Layer 7 of a small transformer language model trained on English Wikipedia (12 layers, counted from 0, width 96).
A neuron's activation on a vector x is GELU(weights . x), where the dot is the dot product.

Input weights of the MLP neurons that the questions are about. A number n stands for (n - 500) times 0.00072.
n1: 657,441,411,435,605,526,697,469,325,587,426,429,450,406,852,420,533,512,511,553,429,542,538,378,397,671,539,378,508,305,579,436,587,486,639,459,406,439,313,538,223,464,511,528,448,522,637,678,647,515,600,449,566,435,382,769,334,342,536,446,749,375,349,440,696,489,471,716,364,678,813,408,593,321,559,342,484,657,679,422,288,405,414,439,486,511,493,480,689,291,485,493,446,430,702,496
n12: 434,469,419,418,717,742,674,518,470,316,536,313,496,507,368,480,538,512,700,473,577,363,254,545,546,368,660,508,699,405,675,387,601,608,416,534,477,394,426,371,557,631,412,570,342,523,429,462,664,831,301,255,701,397,511,409,428,572,463,567,714,601,605,434,446,340,604,473,588,412,441,508,585,681,397,396,586,610,496,504,281,256,638,382,434,691,473,625,399,281,511,399,612,784,469,282
n19: 512,506,457,389,458,603,488,474,433,412,421,575,467,468,551,522,610,500,445,601,444,497,656,484,574,539,397,641,648,490,538,396,307,551,378,656,312,299,490,569,414,720,614,474,401,522,289,549,500,674,397,358,610,566,467,423,220,372,497,421,532,669,419,533,497,619,392,591,191,599,378,643,494,564,377,385,698,536,537,493,626,512,637,615,462,605,580,435,465,555,560,410,526,540,562,462
n34: 393,493,334,510,304,697,605,497,503,428,480,395,561,430,544,623,391,701,260,572,315,651,569,402,339,448,574,606,475,475,582,493,376,529,394,475,539,413,545,583,262,447,842,376,585,397,348,676,382,521,529,396,307,556,459,500,559,599,350,602,489,522,565,617,483,497,538,424,725,754,521,570,252,670,602,419,693,605,536,442,554,440,389,229,561,366,479,715,507,636,503,564,474,542,372,511
n40: 634,748,719,437,553,252,604,441,493,335,401,477,483,514,410,518,543,562,571,419,394,642,448,340,454,574,455,289,529,600,464,478,577,578,631,582,445,503,319,463,568,454,232,527,471,622,588,439,635,283,480,666,621,284,531,552,504,563,333,478,518,387,409,487,473,571,671,624,601,259,698,770,365,447,525,608,458,648,323,488,511,640,656,679,418,507,489,560,334,503,588,265,358,350,623,350
n42: 601,574,571,500,449,458,593,579,496,409,161,535,600,546,372,374,530,456,694,625,372,258,254,631,570,533,585,481,705,462,383,390,533,371,372,548,402,613,544,621,618,543,340,801,463,515,591,586,652,364,490,642,340,359,446,469,574,364,356,619,542,524,651,380,363,423,262,504,430,690,777,669,402,580,340,647,659,382,421,533,428,391,521,607,361,526,496,461,518,423,278,635,597,582,628,655
n61: 463,558,496,444,582,396,476,640,387,731,465,430,429,403,727,356,329,628,540,571,433,542,513,504,471,379,795,537,266,534,333,416,632,710,555,561,333,575,540,605,626,229,393,739,339,418,802,40,654,565,667,306,560,351,528,466,551,568,663,593,305,327,696,330,446,366,751,366,234,442,595,504,629,476,549,436,434,517,463,486,395,531,796,508,457,480,730,457,496,581,649,380,466,480,450,437
n126: 439,588,320,579,316,292,364,506,535,540,470,612,558,394,405,398,510,511,389,604,732,525,536,447,504,548,577,412,475,471,643,378,528,394,562,525,615,600,447,658,430,519,665,446,585,278,406,595,489,619,725,424,500,624,677,456,695,628,302,471,351,619,622,563,586,399,681,644,268,278,606,451,400,587,648,581,372,455,369,469,773,440,467,581,463,275,468,533,560,543,566,365,452,387,432,203
n127: 800,513,520,493,531,483,574,592,339,404,395,496,532,532,587,259,434,629,615,483,443,306,282,546,487,451,497,360,422,448,391,320,582,527,580,616,432,663,647,786,510,429,540,554,413,460,408,570,556,430,512,424,511,630,377,559,514,427,623,266,414,585,758,662,617,440,578,684,458,651,367,378,395,421,437,538,593,419,608,515,704,522,534,465,615,427,390,595,544,284,562,645,396,487,439,616
n128: 364,830,519,777,163,454,532,562,305,630,351,555,655,433,258,627,441,540,511,649,371,511,485,373,392,533,336,392,504,569,720,435,427,445,718,560,690,524,456,592,533,603,422,521,451,380,351,474,488,422,545,426,508,399,572,372,512,578,522,442,577,362,481,446,514,366,565,527,516,522,732,304,496,794,668,523,616,211,376,736,504,518,410,320,693,519,395,520,454,697,496,511,271,500,591,508
n133: 622,430,348,420,475,337,432,360,742,532,300,372,617,611,529,552,415,735,496,444,612,623,427,600,601,588,704,629,361,569,560,289,626,621,504,375,480,543,118,592,655,612,414,519,233,661,312,218,349,454,406,412,291,529,485,273,418,793,458,488,573,471,627,335,500,516,496,408,709,453,549,597,463,488,387,492,617,372,598,418,787,552,670,571,421,523,367,368,570,526,596,350,476,801,429,532
n138: 525,560,387,431,300,630,357,542,545,558,419,500,531,517,482,573,535,500,458,522,425,478,474,421,391,656,467,352,486,467,648,634,268,390,670,518,496,539,420,630,532,489,436,608,518,347,533,443,522,500,392,580,355,615,887,555,426,205,315,445,456,365,468,605,497,342,741,673,704,578,359,511,686,629,599,607,280,477,521,523,764,325,369,449,429,645,316,355,503,616,462,453,518,468,418,695
n171: 299,382,548,249,793,327,628,541,489,432,332,602,383,462,488,739,474,647,511,440,542,327,618,449,504,760,492,386,357,359,594,774,460,487,435,757,537,456,599,666,489,504,537,690,411,559,526,293,612,537,285,620,504,534,692,508,373,358,554,549,451,617,519,430,343,504,511,342,512,397,600,380,361,478,721,527,714,414,426,492,632,265,524,521,588,401,677,605,420,514,334,306,477,563,560,511
n187: 386,468,409,322,401,593,541,571,607,554,567,865,314,450,701,316,448,349,403,615,570,479,707,579,566,689,771,314,461,370,340,425,342,545,412,591,479,510,500,636,535,332,637,443,757,335,529,714,526,584,611,500,574,497,591,562,321,343,412,612,533,541,525,386,334,200,428,475,441,542,452,410,452,500,630,427,459,426,383,667,518,360,474,571,628,504,591,570,530,411,414,638,438,458,454,539
n202: 399,591,569,391,621,551,449,486,696,411,574,715,569,538,604,423,354,540,451,446,488,408,358,527,726,420,646,550,554,548,380,484,476,634,429,665,297,603,530,605,661,603,500,482,719,312,375,619,575,314,419,420,497,581,434,578,487,435,530,265,288,408,554,388,309,497,703,583,507,575,545,503,493,408,572,510,630,464,535,400,421,441,644,467,515,438,431,480,462,401,360,402,503,541,588,627
n207: 526,379,467,351,773,533,604,539,426,607,658,431,657,395,554,473,691,475,564,373,272,453,483,684,412,439,551,428,473,493,560,540,462,565,344,451,487,395,619,467,412,438,477,509,520,477,490,418,456,620,557,545,370,400,563,463,476,517,532,436,557,655,653,324,401,649,465,583,500,366,509,345,500,644,347,391,409,552,520,284,563,444,762,600,575,725,412,462,355,528,599,546,659,719,615,264
n212: 532,762,357,573,500,452,656,613,667,549,305,345,412,470,446,573,638,453,613,273,648,327,570,500,449,543,397,449,435,410,689,621,438,561,549,374,572,507,513,609,732,521,551,364,671,659,305,548,380,567,467,555,26,276,263,668,360,599,561,790,255,646,508,397,474,441,350,726,371,313,373,476,542,469,579,393,479,647,416,697,464,270,544,614,443,587,460,750,466,448,395,536,471,587,504,673
n214: 729,428,579,318,470,350,510,517,648,559,575,675,500,520,478,367,686,531,592,566,363,577,336,439,593,355,628,435,599,582,463,661,518,667,425,650,416,378,616,493,504,565,543,603,583,385,515,543,669,628,523,779,375,327,611,560,294,290,604,500,585,326,295,455,422,471,507,500,391,370,584,379,447,408,260,594,442,428,583,536,368,244,467,362,486,568,198,678,608,389,672,453,586,475,667,610
n223: 593,587,491,568,367,536,706,548,534,634,703,630,449,455,359,388,314,561,418,254,467,513,545,570,543,526,637,722,108,167,691,598,402,635,187,670,682,753,617,340,331,653,496,596,496,544,281,478,477,439,795,564,450,605,525,310,272,705,580,189,495,532,531,398,698,543,606,616,523,531,458,768,573,264,613,509,631,338,689,341,531,388,375,534,341,570,264,367,644,221,594,579,423,439,526,531
n274: 504,586,536,503,537,518,613,536,843,551,486,311,490,520,556,372,535,531,342,722,480,413,334,238,550,759,660,493,504,364,438,627,559,581,452,365,518,444,519,507,504,671,450,616,536,636,526,614,157,627,460,574,455,599,758,699,296,552,393,482,279,500,478,558,561,620,503,438,522,350,455,278,463,356,358,415,554,576,443,268,529,645,612,483,388,557,585,361,497,654,350,385,533,390,342,543
n297: 548,346,310,507,638,485,757,359,364,429,441,546,542,645,496,583,388,492,475,649,535,474,689,426,529,443,466,511,370,590,496,574,493,457,375,336,589,416,386,571,478,648,668,357,599,365,780,431,653,424,615,392,496,324,359,519,386,424,440,402,383,465,277,609,403,322,511,519,454,763,574,598,565,615,467,527,813,260,651,343,426,483,584,588,458,551,635,450,648,497,493,500,595,701,316,853
n298: 443,427,507,545,376,487,277,445,678,527,372,587,449,584,417,561,346,408,555,655,645,460,500,398,523,562,421,569,618,646,359,554,468,449,696,352,581,442,468,581,539,560,622,393,533,397,517,712,348,667,509,490,372,632,525,510,500,472,551,551,456,563,315,625,512,294,580,268,524,401,500,542,389,360,497,555,691,402,610,566,399,346,354,506,446,305,556,549,749,528,613,487,781,401,300,527
n317: 681,693,386,452,432,430,638,503,574,520,299,597,598,466,497,413,536,528,616,497,275,467,311,670,519,487,534,438,616,625,573,463,468,512,612,435,536,518,395,573,461,240,360,453,366,389,470,575,411,636,376,404,394,464,566,696,204,398,386,362,537,614,480,562,562,561,557,593,882,605,370,468,278,587,516,422,490,590,441,500,656,447,449,494,516,406,507,572,528,436,625,312,436,601,510,600
n324: 640,493,450,597,704,597,476,670,552,605,322,256,456,567,755,482,567,527,500,522,402,164,522,436,683,583,433,507,619,445,478,648,691,652,522,729,561,357,370,402,486,587,458,537,297,610,529,177,544,433,628,319,463,510,780,438,537,518,565,416,745,507,338,503,283,352,579,482,411,411,473,535,489,486,458,685,451,586,529,523,363,389,402,480,371,380,620,470,594,537,486,500,430,404,586,504
n340: 228,694,557,259,560,416,313,480,454,562,452,424,590,676,631,374,454,577,673,529,503,350,481,332,628,331,549,611,730,382,449,632,356,556,481,411,420,592,334,405,635,473,514,452,558,536,629,525,328,482,394,722,447,300,490,563,739,451,462,663,385,735,562,439,483,319,531,624,185,550,649,461,575,493,471,418,565,667,489,666,683,360,483,610,486,650,421,466,449,500,405,257,560,511,471,434

Each question shows a token from some text and the vector x that enters the MLP there. A number n stands for (n - 500) times 0.0097.

" descend": 491,536,565,423,684,461,449,524,687,429,437,687,407,313,537,682,428,526,303,497,434,491,495,544,394,539,450,353,582,604,602,389,673,451,338,528,486,548,489,533,488,482,663,562,534,560,547,464,545,564,344,530,430,500,605,619,331,426,627,437,591,759,124,591,534,434,238,395,378,514,386,594,527,495,488,491,462,464,371,476,781,704,369,533,567,520,621,526,379,468,429,596,699,507,446,374
Which three neurons fire most, strongest first? n171, n19, n187

" played": 495,586,490,491,454,487,396,557,547,496,559,637,553,449,610,262,628,474,378,573,484,314,571,545,289,518,297,378,472,663,438,520,529,360,456,553,332,657,487,434,579,731,601,427,589,461,540,558,696,687,274,521,438,396,508,509,494,576,595,574,586,412,388,626,479,296,280,427,497,595,500,470,513,440,555,337,543,566,597,830,677,558,319,441,452,526,505,464,457,451,343,634,659,515,358,565
Which two neurons fire most, strongest first? n187, n298

"9": 522,449,558,602,605,481,290,490,460,571,756,537,354,421,495,538,353,674,449,344,502,444,574,483,523,397,304,658,595,411,613,462,706,306,411,419,493,573,566,378,461,562,533,482,621,459,468,581,574,532,506,495,498,236,408,510,460,606,525,451,704,597,244,500,485,755,386,340,501,380,416,569,512,345,464,562,393,547,457,666,653,849,574,483,517,484,447,612,432,470,591,474,620,352,481,476
Which three neurons fire most, strongest first? n223, n40, n19

"d": 505,473,188,548,364,590,347,487,743,505,584,818,457,534,469,480,545,545,400,533,584,625,551,508,414,436,235,596,429,474,539,471,534,533,433,556,311,482,502,306,465,500,423,611,487,583,627,444,508,463,434,560,469,477,539,306,619,548,643,603,615,392,452,487,301,487,333,443,508,456,433,437,541,614,444,462,346,396,604,818,732,656,406,536,511,559,375,503,421,583,536,452,584,680,373,577
Which neuron lights up most? n133

" Stone": 548,582,592,453,598,594,304,644,581,506,632,641,498,412,600,509,572,385,309,577,427,472,469,384,369,461,489,389,644,524,649,366,641,274,382,389,391,520,458,407,456,606,503,343,416,613,679,407,463,546,442,463,395,522,360,513,530,488,540,368,589,421,461,632,728,520,249,671,454,595,482,499,488,401,396,438,430,407,402,630,536,505,602,663,431,504,517,454,417,644,679,717,793,565,329,440
The most active neuron and its activation: n19, at about 0.85

" v": 465,343,454,598,638,546,456,640,725,593,511,655,443,356,339,444,517,440,461,438,467,617,562,488,441,674,358,697,505,666,520,404,479,541,450,437,346,542,538,386,649,396,623,462,576,482,514,596,671,518,312,304,540,341,306,727,565,485,417,439,728,371,323,436,420,432,420,450,450,581,288,616,532,632,566,420,401,475,489,751,596,491,524,358,505,500,490,415,423,437,566,598,698,554,394,603
Which neuron lights up most? n187

"nt": 495,548,404,649,572,645,295,654,673,551,550,683,460,442,526,595,536,678,329,423,414,450,624,410,474,461,352,566,541,794,704,382,635,374,377,539,341,521,613,669,515,358,574,562,626,527,530,429,492,376,429,552,345,354,478,411,512,491,681,401,570,501,231,617,496,474,343,509,487,435,363,604,449,486,350,404,573,388,457,586,707,640,458,579,558,386,441,383,395,548,542,626,576,529,366,366
Which neuron lights up most? n19

" the": 418,548,692,405,647,384,127,613,736,435,601,572,548,397,464,346,475,459,342,473,592,485,586,419,530,496,321,526,472,441,537,438,678,398,333,535,338,438,568,548,413,637,574,700,378,521,602,477,544,444,441,577,520,524,456,484,415,590,503,550,590,535,451,570,658,827,395,541,553,445,234,435,454,429,332,525,614,658,369,632,549,598,465,572,544,373,429,580,334,583,432,566,620,412,449,565
Which three neurons fire most, strongest first? n274, n19, n171

" but": 390,545,500,526,621,607,393,504,773,552,662,694,456,507,506,537,313,611,231,338,473,301,435,535,571,547,413,476,518,664,640,542,563,566,264,405,309,487,458,376,485,369,716,499,497,545,394,557,625,682,335,364,474,499,643,488,607,464,481,282,525,453,416,626,419,626,376,639,510,434,490,670,490,596,548,418,513,569,437,620,554,492,426,662,486,474,578,507,334,478,395,411,576,654,364,486
Which neuron lights up most? n202

" term": 587,454,572,516,660,527,269,627,701,583,488,641,411,521,471,592,328,577,320,369,365,558,606,488,367,641,534,489,431,535,627,500,746,454,315,487,484,471,621,390,464,276,622,576,484,386,510,609,614,700,304,489,491,405,505,612,469,352,588,335,524,553,399,631,423,567,229,529,507,479,433,434,563,521,528,376,638,467,313,602,538,486,567,606,600,464,670,378,382,482,538,592,650,525,344,357
Which three neurons fire most, strongest first? n171, n187, n207

" Ka": 483,530,459,480,787,473,474,641,577,511,635,592,421,419,485,531,629,489,417,615,468,366,576,480,488,543,484,312,525,554,615,463,683,343,352,543,385,442,427,333,577,544,502,645,535,513,374,610,654,450,363,280,506,531,333,450,482,523,402,360,591,342,319,520,764,566,433,549,415,624,361,503,507,466,503,507,396,384,409,769,437,558,417,609,536,487,561,458,333,340,608,618,781,698,498,417
Which three neurons fire most, strongest first? n12, n19, n1

"ion": 548,532,478,620,524,335,373,445,655,695,631,499,582,464,504,563,551,537,395,649,582,567,796,356,356,473,293,602,630,527,561,474,611,323,486,461,356,661,669,345,443,596,500,395,607,380,422,435,515,505,473,561,392,432,570,505,607,749,513,295,551,515,332,564,536,513,222,492,613,550,548,538,363,527,560,613,579,390,529,571,478,540,431,435,435,306,596,423,445,623,601,491,469,401,295,246
Which two neurons fire most, strongest first? n126, n298

"\"": 502,368,387,446,662,479,285,531,726,486,598,634,394,438,316,413,409,497,358,420,504,424,538,529,576,440,382,542,642,495,491,478,339,351,385,512,370,753,373,581,540,459,490,576,492,643,635,589,468,608,384,568,341,450,693,639,387,528,714,454,573,438,363,562,471,506,421,513,430,595,434,626,663,502,378,601,308,439,572,707,671,544,575,549,395,377,428,483,574,577,539,534,631,616,226,460
The most active neuron and its activation: n138, at about 1.6

" Young": 575,511,671,510,700,560,294,570,526,446,562,633,480,329,522,447,487,370,347,495,375,385,532,423,447,428,458,388,556,556,512,374,519,153,339,553,369,620,439,364,578,628,548,514,440,513,458,506,479,592,389,622,534,443,468,421,476,567,489,557,605,417,396,658,576,638,228,536,615,602,244,604,494,375,514,555,414,519,489,610,619,663,535,567,387,656,522,640,293,547,726,638,706,488,407,455
Which three neurons fire most, strongest first? n19, n207, n40

" only": 490,520,534,587,568,673,297,640,676,411,432,680,540,382,448,342,460,525,455,430,463,345,466,534,519,633,521,540,551,571,473,441,592,415,373,539,324,685,356,459,635,390,638,557,548,534,558,630,655,447,220,448,486,381,537,573,417,440,643,448,552,418,310,461,300,613,281,433,519,571,435,672,583,456,471,424,564,444,363,689,723,725,510,547,340,548,572,427,508,523,462,496,675,403,393,617
Which two neurons fire most, strongest first? n42, n202

" its": 409,573,648,546,755,399,303,613,681,434,532,664,480,425,564,450,484,546,421,368,507,367,579,527,369,518,417,488,531,576,589,505,597,465,336,587,335,529,464,427,572,519,512,462,421,332,391,540,568,293,523,540,570,339,454,604,317,554,644,249,480,516,447,668,522,757,356,510,434,341,600,716,627,582,562,465,531,640,356,707,551,467,557,610,345,460,466,456,370,674,391,538,594,548,473,327
Which neuron lights up most? n40

" |": 554,585,477,500,570,503,257,392,660,469,498,635,444,442,381,403,559,570,511,442,425,539,549,496,734,329,549,473,597,626,412,455,499,503,277,321,342,704,519,516,532,316,540,565,430,467,529,637,521,594,321,477,528,304,643,574,461,586,559,475,577,553,475,551,719,718,191,484,488,526,505,589,469,540,416,332,444,612,439,494,587,668,485,521,508,427,431,514,300,488,473,615,827,478,390,487
The most active neuron and its activation: n317, at about 1.1

"ch": 629,524,573,482,612,422,266,622,696,572,450,625,522,399,577,404,387,506,374,547,632,484,493,447,437,513,303,595,534,585,218,488,646,676,291,438,273,545,511,552,628,540,549,472,490,531,405,338,526,433,432,517,590,530,529,377,603,614,751,597,517,443,347,510,523,477,419,432,248,613,449,423,596,366,444,306,573,429,575,684,574,681,490,511,499,374,545,417,465,583,559,684,373,535,409,659
Which neuron lights up most? n61

" 125": 548,400,565,531,715,516,255,612,519,543,651,534,525,408,605,560,385,607,360,394,661,461,440,410,471,407,357,568,657,515,683,493,635,344,479,324,486,463,446,411,492,425,648,384,526,460,431,558,562,506,643,546,435,453,585,393,328,435,573,523,716,538,356,540,554,476,193,420,553,758,350,689,647,512,368,422,454,600,422,510,642,705,476,386,458,559,473,606,307,375,528,640,597,390,460,503
The most active neuron and its activation: n19, at about 0.52

" that": 460,444,562,569,619,456,395,572,634,487,719,666,622,475,443,525,366,566,368,305,543,371,494,537,569,452,373,553,473,622,538,376,580,620,291,561,232,556,547,570,484,509,710,431,684,417,435,643,606,517,150,503,431,478,469,520,507,431,651,326,371,559,339,545,394,747,485,607,471,528,498,528,486,569,539,561,591,571,398,620,512,563,475,527,470,347,474,693,371,308,401,518,444,618,403,586
Which neuron lights up most? n202

"ice": 534,388,394,577,497,394,409,465,544,634,789,738,606,364,444,532,456,606,429,655,392,550,607,647,363,655,386,573,505,618,619,416,521,415,269,470,380,539,488,372,545,443,562,460,458,478,443,486,553,530,351,378,342,494,492,518,539,561,545,353,539,478,435,557,478,590,318,593,576,623,465,319,466,511,552,527,609,285,495,730,696,757,618,482,442,161,502,475,370,652,555,584,434,460,447,500
Which three neurons fire most, strongest first? n128, n34, n133

" consum": 461,518,541,531,516,574,357,684,692,448,504,677,466,533,627,425,475,440,501,490,509,477,598,539,354,604,458,375,438,696,568,321,556,386,363,609,269,556,555,515,533,320,664,517,516,532,469,608,459,535,311,510,379,162,623,612,421,440,594,497,639,660,353,492,367,537,425,476,566,493,412,544,524,509,594,486,655,451,170,585,550,629,583,454,535,498,553,472,266,521,472,616,668,528,332,567
The most active neuron and its activation: n187, at about 2.4

" hat": 596,605,724,529,596,730,410,508,718,476,542,590,384,440,534,576,527,412,548,428,337,559,546,505,516,367,446,418,581,653,362,404,607,409,358,497,373,661,426,589,396,420,562,555,425,439,471,544,705,550,326,448,478,384,575,597,530,554,517,415,487,632,113,615,556,616,510,445,445,587,288,499,540,383,432,271,548,392,462,699,528,526,476,552,481,678,585,440,349,441,595,600,587,489,296,518
Which neuron lights up most? n19

" Th": 614,523,644,487,682,504,429,674,634,657,396,644,474,469,590,483,542,484,280,512,492,483,608,358,525,441,323,499,702,706,411,429,494,496,505,383,257,498,546,446,421,434,661,476,436,403,468,595,532,545,460,438,473,444,326,517,626,476,648,479,531,282,288,367,645,613,292,590,290,582,436,499,654,399,516,553,354,581,488,698,497,528,194,406,593,469,570,602,464,595,604,540,645,457,436,533
Which three neurons fire most, strongest first? n1, n214, n298

" mal": 530,428,552,573,638,509,346,673,716,644,512,524,395,504,470,574,552,509,534,448,379,613,554,423,499,681,476,337,622,574,548,516,694,408,218,396,339,344,438,464,487,340,527,456,529,538,536,582,668,371,295,367,567,434,528,545,576,384,429,359,652,522,349,552,391,423,429,505,456,585,346,532,604,651,535,499,561,408,438,684,536,635,418,530,565,321,562,404,324,620,652,535,759,594,395,351
Which two neurons fire most, strongest first? n324, n19

"y": 594,544,407,620,438,635,313,505,705,538,518,678,528,535,481,548,421,643,520,607,628,524,477,448,431,622,343,583,524,540,355,492,539,462,459,429,515,629,414,471,434,476,420,506,673,557,538,611,416,371,281,435,467,401,644,516,462,623,535,435,532,382,416,670,517,697,409,580,428,599,457,625,552,536,513,379,551,220,586,588,632,693,424,521,400,230,511,247,323,758,476,457,468,333,275,545
Which neuron lights up most? n274

" to": 506,484,563,615,574,622,286,484,701,417,553,599,461,375,509,401,396,594,407,243,483,445,540,508,420,542,489,558,479,645,441,454,436,467,128,634,279,573,488,571,691,357,643,542,495,515,415,531,686,484,244,487,373,428,550,502,464,421,593,388,457,532,566,601,451,731,452,381,575,553,340,696,498,604,565,336,505,578,530,636,571,382,576,572,430,554,530,480,430,458,491,491,709,616,490,573
Which three neurons fire most, strongest first? n202, n19, n171

"s": 447,498,489,581,487,468,369,522,721,630,516,673,358,457,378,470,549,638,459,564,515,512,616,404,395,594,450,553,604,587,398,494,502,619,322,602,274,558,506,450,507,522,499,521,720,685,436,440,534,437,254,574,515,431,510,460,493,490,630,737,653,359,347,594,377,576,379,264,349,607,515,380,601,450,418,472,550,307,591,613,603,684,483,460,394,425,503,367,463,463,334,684,585,449,423,733
The most active neuron and its activation: n214, at about 1

" well": 380,547,554,462,693,631,344,475,629,417,610,633,502,515,548,606,466,577,411,410,405,497,475,666,388,620,276,366,436,499,366,479,630,286,233,637,410,613,430,457,463,351,666,524,506,556,450,489,677,467,427,595,602,487,711,521,436,438,639,321,383,514,434,533,499,605,236,382,505,501,383,422,517,537,458,446,598,550,425,694,662,586,702,567,540,421,608,629,307,542,440,385,605,534,379,647
Which neuron lights up most? n171

",": 494,546,539,390,551,356,285,524,500,516,433,635,588,482,401,402,476,496,303,376,654,560,590,339,587,298,486,552,539,591,534,454,630,428,391,421,390,502,483,290,559,545,495,450,437,568,433,537,486,574,205,439,505,485,515,688,554,640,623,526,613,286,467,655,624,578,407,644,433,553,332,638,558,303,560,475,452,649,489,774,650,600,491,646,570,207,544,493,433,467,586,556,697,486,376,435
Which neuron lights up most? n340

"8": 558,425,553,605,661,452,313,504,469,613,824,533,293,396,518,448,383,686,397,352,484,443,555,496,523,395,319,685,621,424,583,420,681,347,407,392,494,505,584,442,428,560,555,438,612,459,449,557,565,549,518,493,497,289,422,519,486,650,519,521,702,599,232,515,487,746,416,378,493,414,457,560,547,320,424,515,439,584,459,640,629,820,503,485,489,475,485,583,400,438,544,471,656,334,502,474
Which two neurons fire most, strongest first? n223, n19

" All": 495,735,591,683,590,486,352,637,528,593,464,643,646,370,460,529,708,404,264,688,361,395,411,434,398,395,330,472,545,805,428,360,540,273,400,533,511,447,557,377,508,544,726,406,489,381,541,550,495,594,491,371,533,575,410,529,547,528,463,465,691,320,416,705,661,649,327,587,416,578,408,562,428,390,471,534,494,503,408,721,479,543,362,377,483,451,535,486,454,526,593,502,493,495,400,510
Which neuron lights up most? n128

" \"": 450,464,579,532,642,587,327,726,826,527,697,576,403,444,442,553,254,467,452,469,355,445,480,437,481,494,370,486,576,552,509,429,463,335,180,512,282,594,365,526,467,500,587,584,577,475,462,556,568,628,420,447,409,399,538,648,443,565,650,414,510,508,454,543,610,568,324,521,513,308,458,516,581,526,594,467,339,537,393,668,552,531,617,586,676,365,475,515,441,503,454,591,686,625,302,548
Which neuron lights up most? n187

")": 496,482,567,496,580,443,236,421,799,506,598,555,582,453,275,546,557,614,357,349,603,503,729,617,596,425,401,600,644,529,538,380,535,342,538,312,490,608,560,502,445,394,484,299,489,548,497,521,540,536,378,464,426,401,518,673,388,810,400,524,620,460,416,709,484,528,403,452,428,631,354,660,537,356,406,544,320,507,514,553,618,599,575,518,294,474,576,514,537,451,531,498,631,419,516,338
Which three neurons fire most, strongest first? n298, n133, n126

" grand": 482,665,761,538,673,549,277,410,595,507,522,643,484,244,509,541,547,489,465,312,461,564,485,544,492,424,252,254,450,646,522,477,568,284,317,417,490,614,432,581,479,381,470,514,478,416,446,496,557,490,373,539,538,432,475,656,374,478,512,412,645,513,297,681,649,604,477,604,479,509,313,516,712,474,357,365,584,677,525,672,508,637,441,560,548,478,505,484,412,535,638,663,548,482,538,385
The most active neuron and its activation: n40, at about 0.88

"es": 576,609,471,598,384,505,433,429,652,583,397,536,698,531,390,485,539,516,487,537,601,462,609,616,461,664,234,477,655,514,531,532,497,539,295,539,329,526,501,454,430,476,599,468,638,512,477,439,547,579,301,479,534,562,622,514,580,496,538,482,570,378,408,665,448,435,370,377,504,645,502,497,771,517,450,467,421,22,528,719,687,567,410,360,451,388,421,345,492,431,401,572,643,527,349,618
Which two neurons fire most, strongest first? n138, n128

"on": 591,559,501,482,529,479,348,487,506,616,678,612,607,378,447,339,534,349,319,544,662,414,609,559,657,534,243,560,598,347,487,434,640,281,488,463,276,434,447,425,458,517,505,581,434,530,552,532,391,595,365,506,555,556,458,316,682,694,611,465,618,310,619,520,392,423,391,532,536,580,367,482,748,442,559,513,499,272,661,517,718,587,620,464,449,417,546,465,384,601,504,687,655,423,360,362
Which three neurons fire most, strongest first? n126, n133, n19

"-": 403,446,527,381,458,467,255,575,471,540,612,583,592,421,605,627,548,527,398,444,479,572,700,438,497,367,439,465,347,682,506,603,484,344,463,499,394,372,613,504,468,362,713,646,525,381,308,535,529,683,454,417,409,588,335,471,590,599,690,420,471,527,559,563,882,596,506,557,543,509,403,520,429,384,515,431,353,550,391,813,555,565,532,479,578,409,311,467,479,588,554,487,552,492,249,450
Which neuron lights up most? n34

" as": 586,480,682,464,658,489,206,704,595,450,617,603,573,496,552,408,598,510,346,531,532,414,562,326,653,385,485,417,451,643,392,510,537,477,381,527,401,489,566,553,327,530,561,526,331,468,500,660,563,575,181,538,512,356,555,425,629,598,406,420,657,325,418,598,638,585,420,501,529,517,406,634,573,348,346,418,374,564,556,706,595,398,366,586,526,397,390,473,557,466,527,714,673,401,420,510
Which neuron lights up most? n214

" order": 685,410,503,550,645,518,418,510,804,498,439,616,492,494,502,388,501,424,501,571,409,539,532,612,607,485,435,504,494,616,385,481,566,427,315,377,457,684,557,545,559,364,520,455,479,489,491,515,654,446,248,356,563,385,523,565,543,373,637,319,453,539,342,615,501,766,296,582,535,776,342,634,369,640,463,411,375,372,555,736,578,488,526,401,394,470,573,372,445,528,573,593,601,381,460,342
The most active neuron and its activation: n317, at about 1.5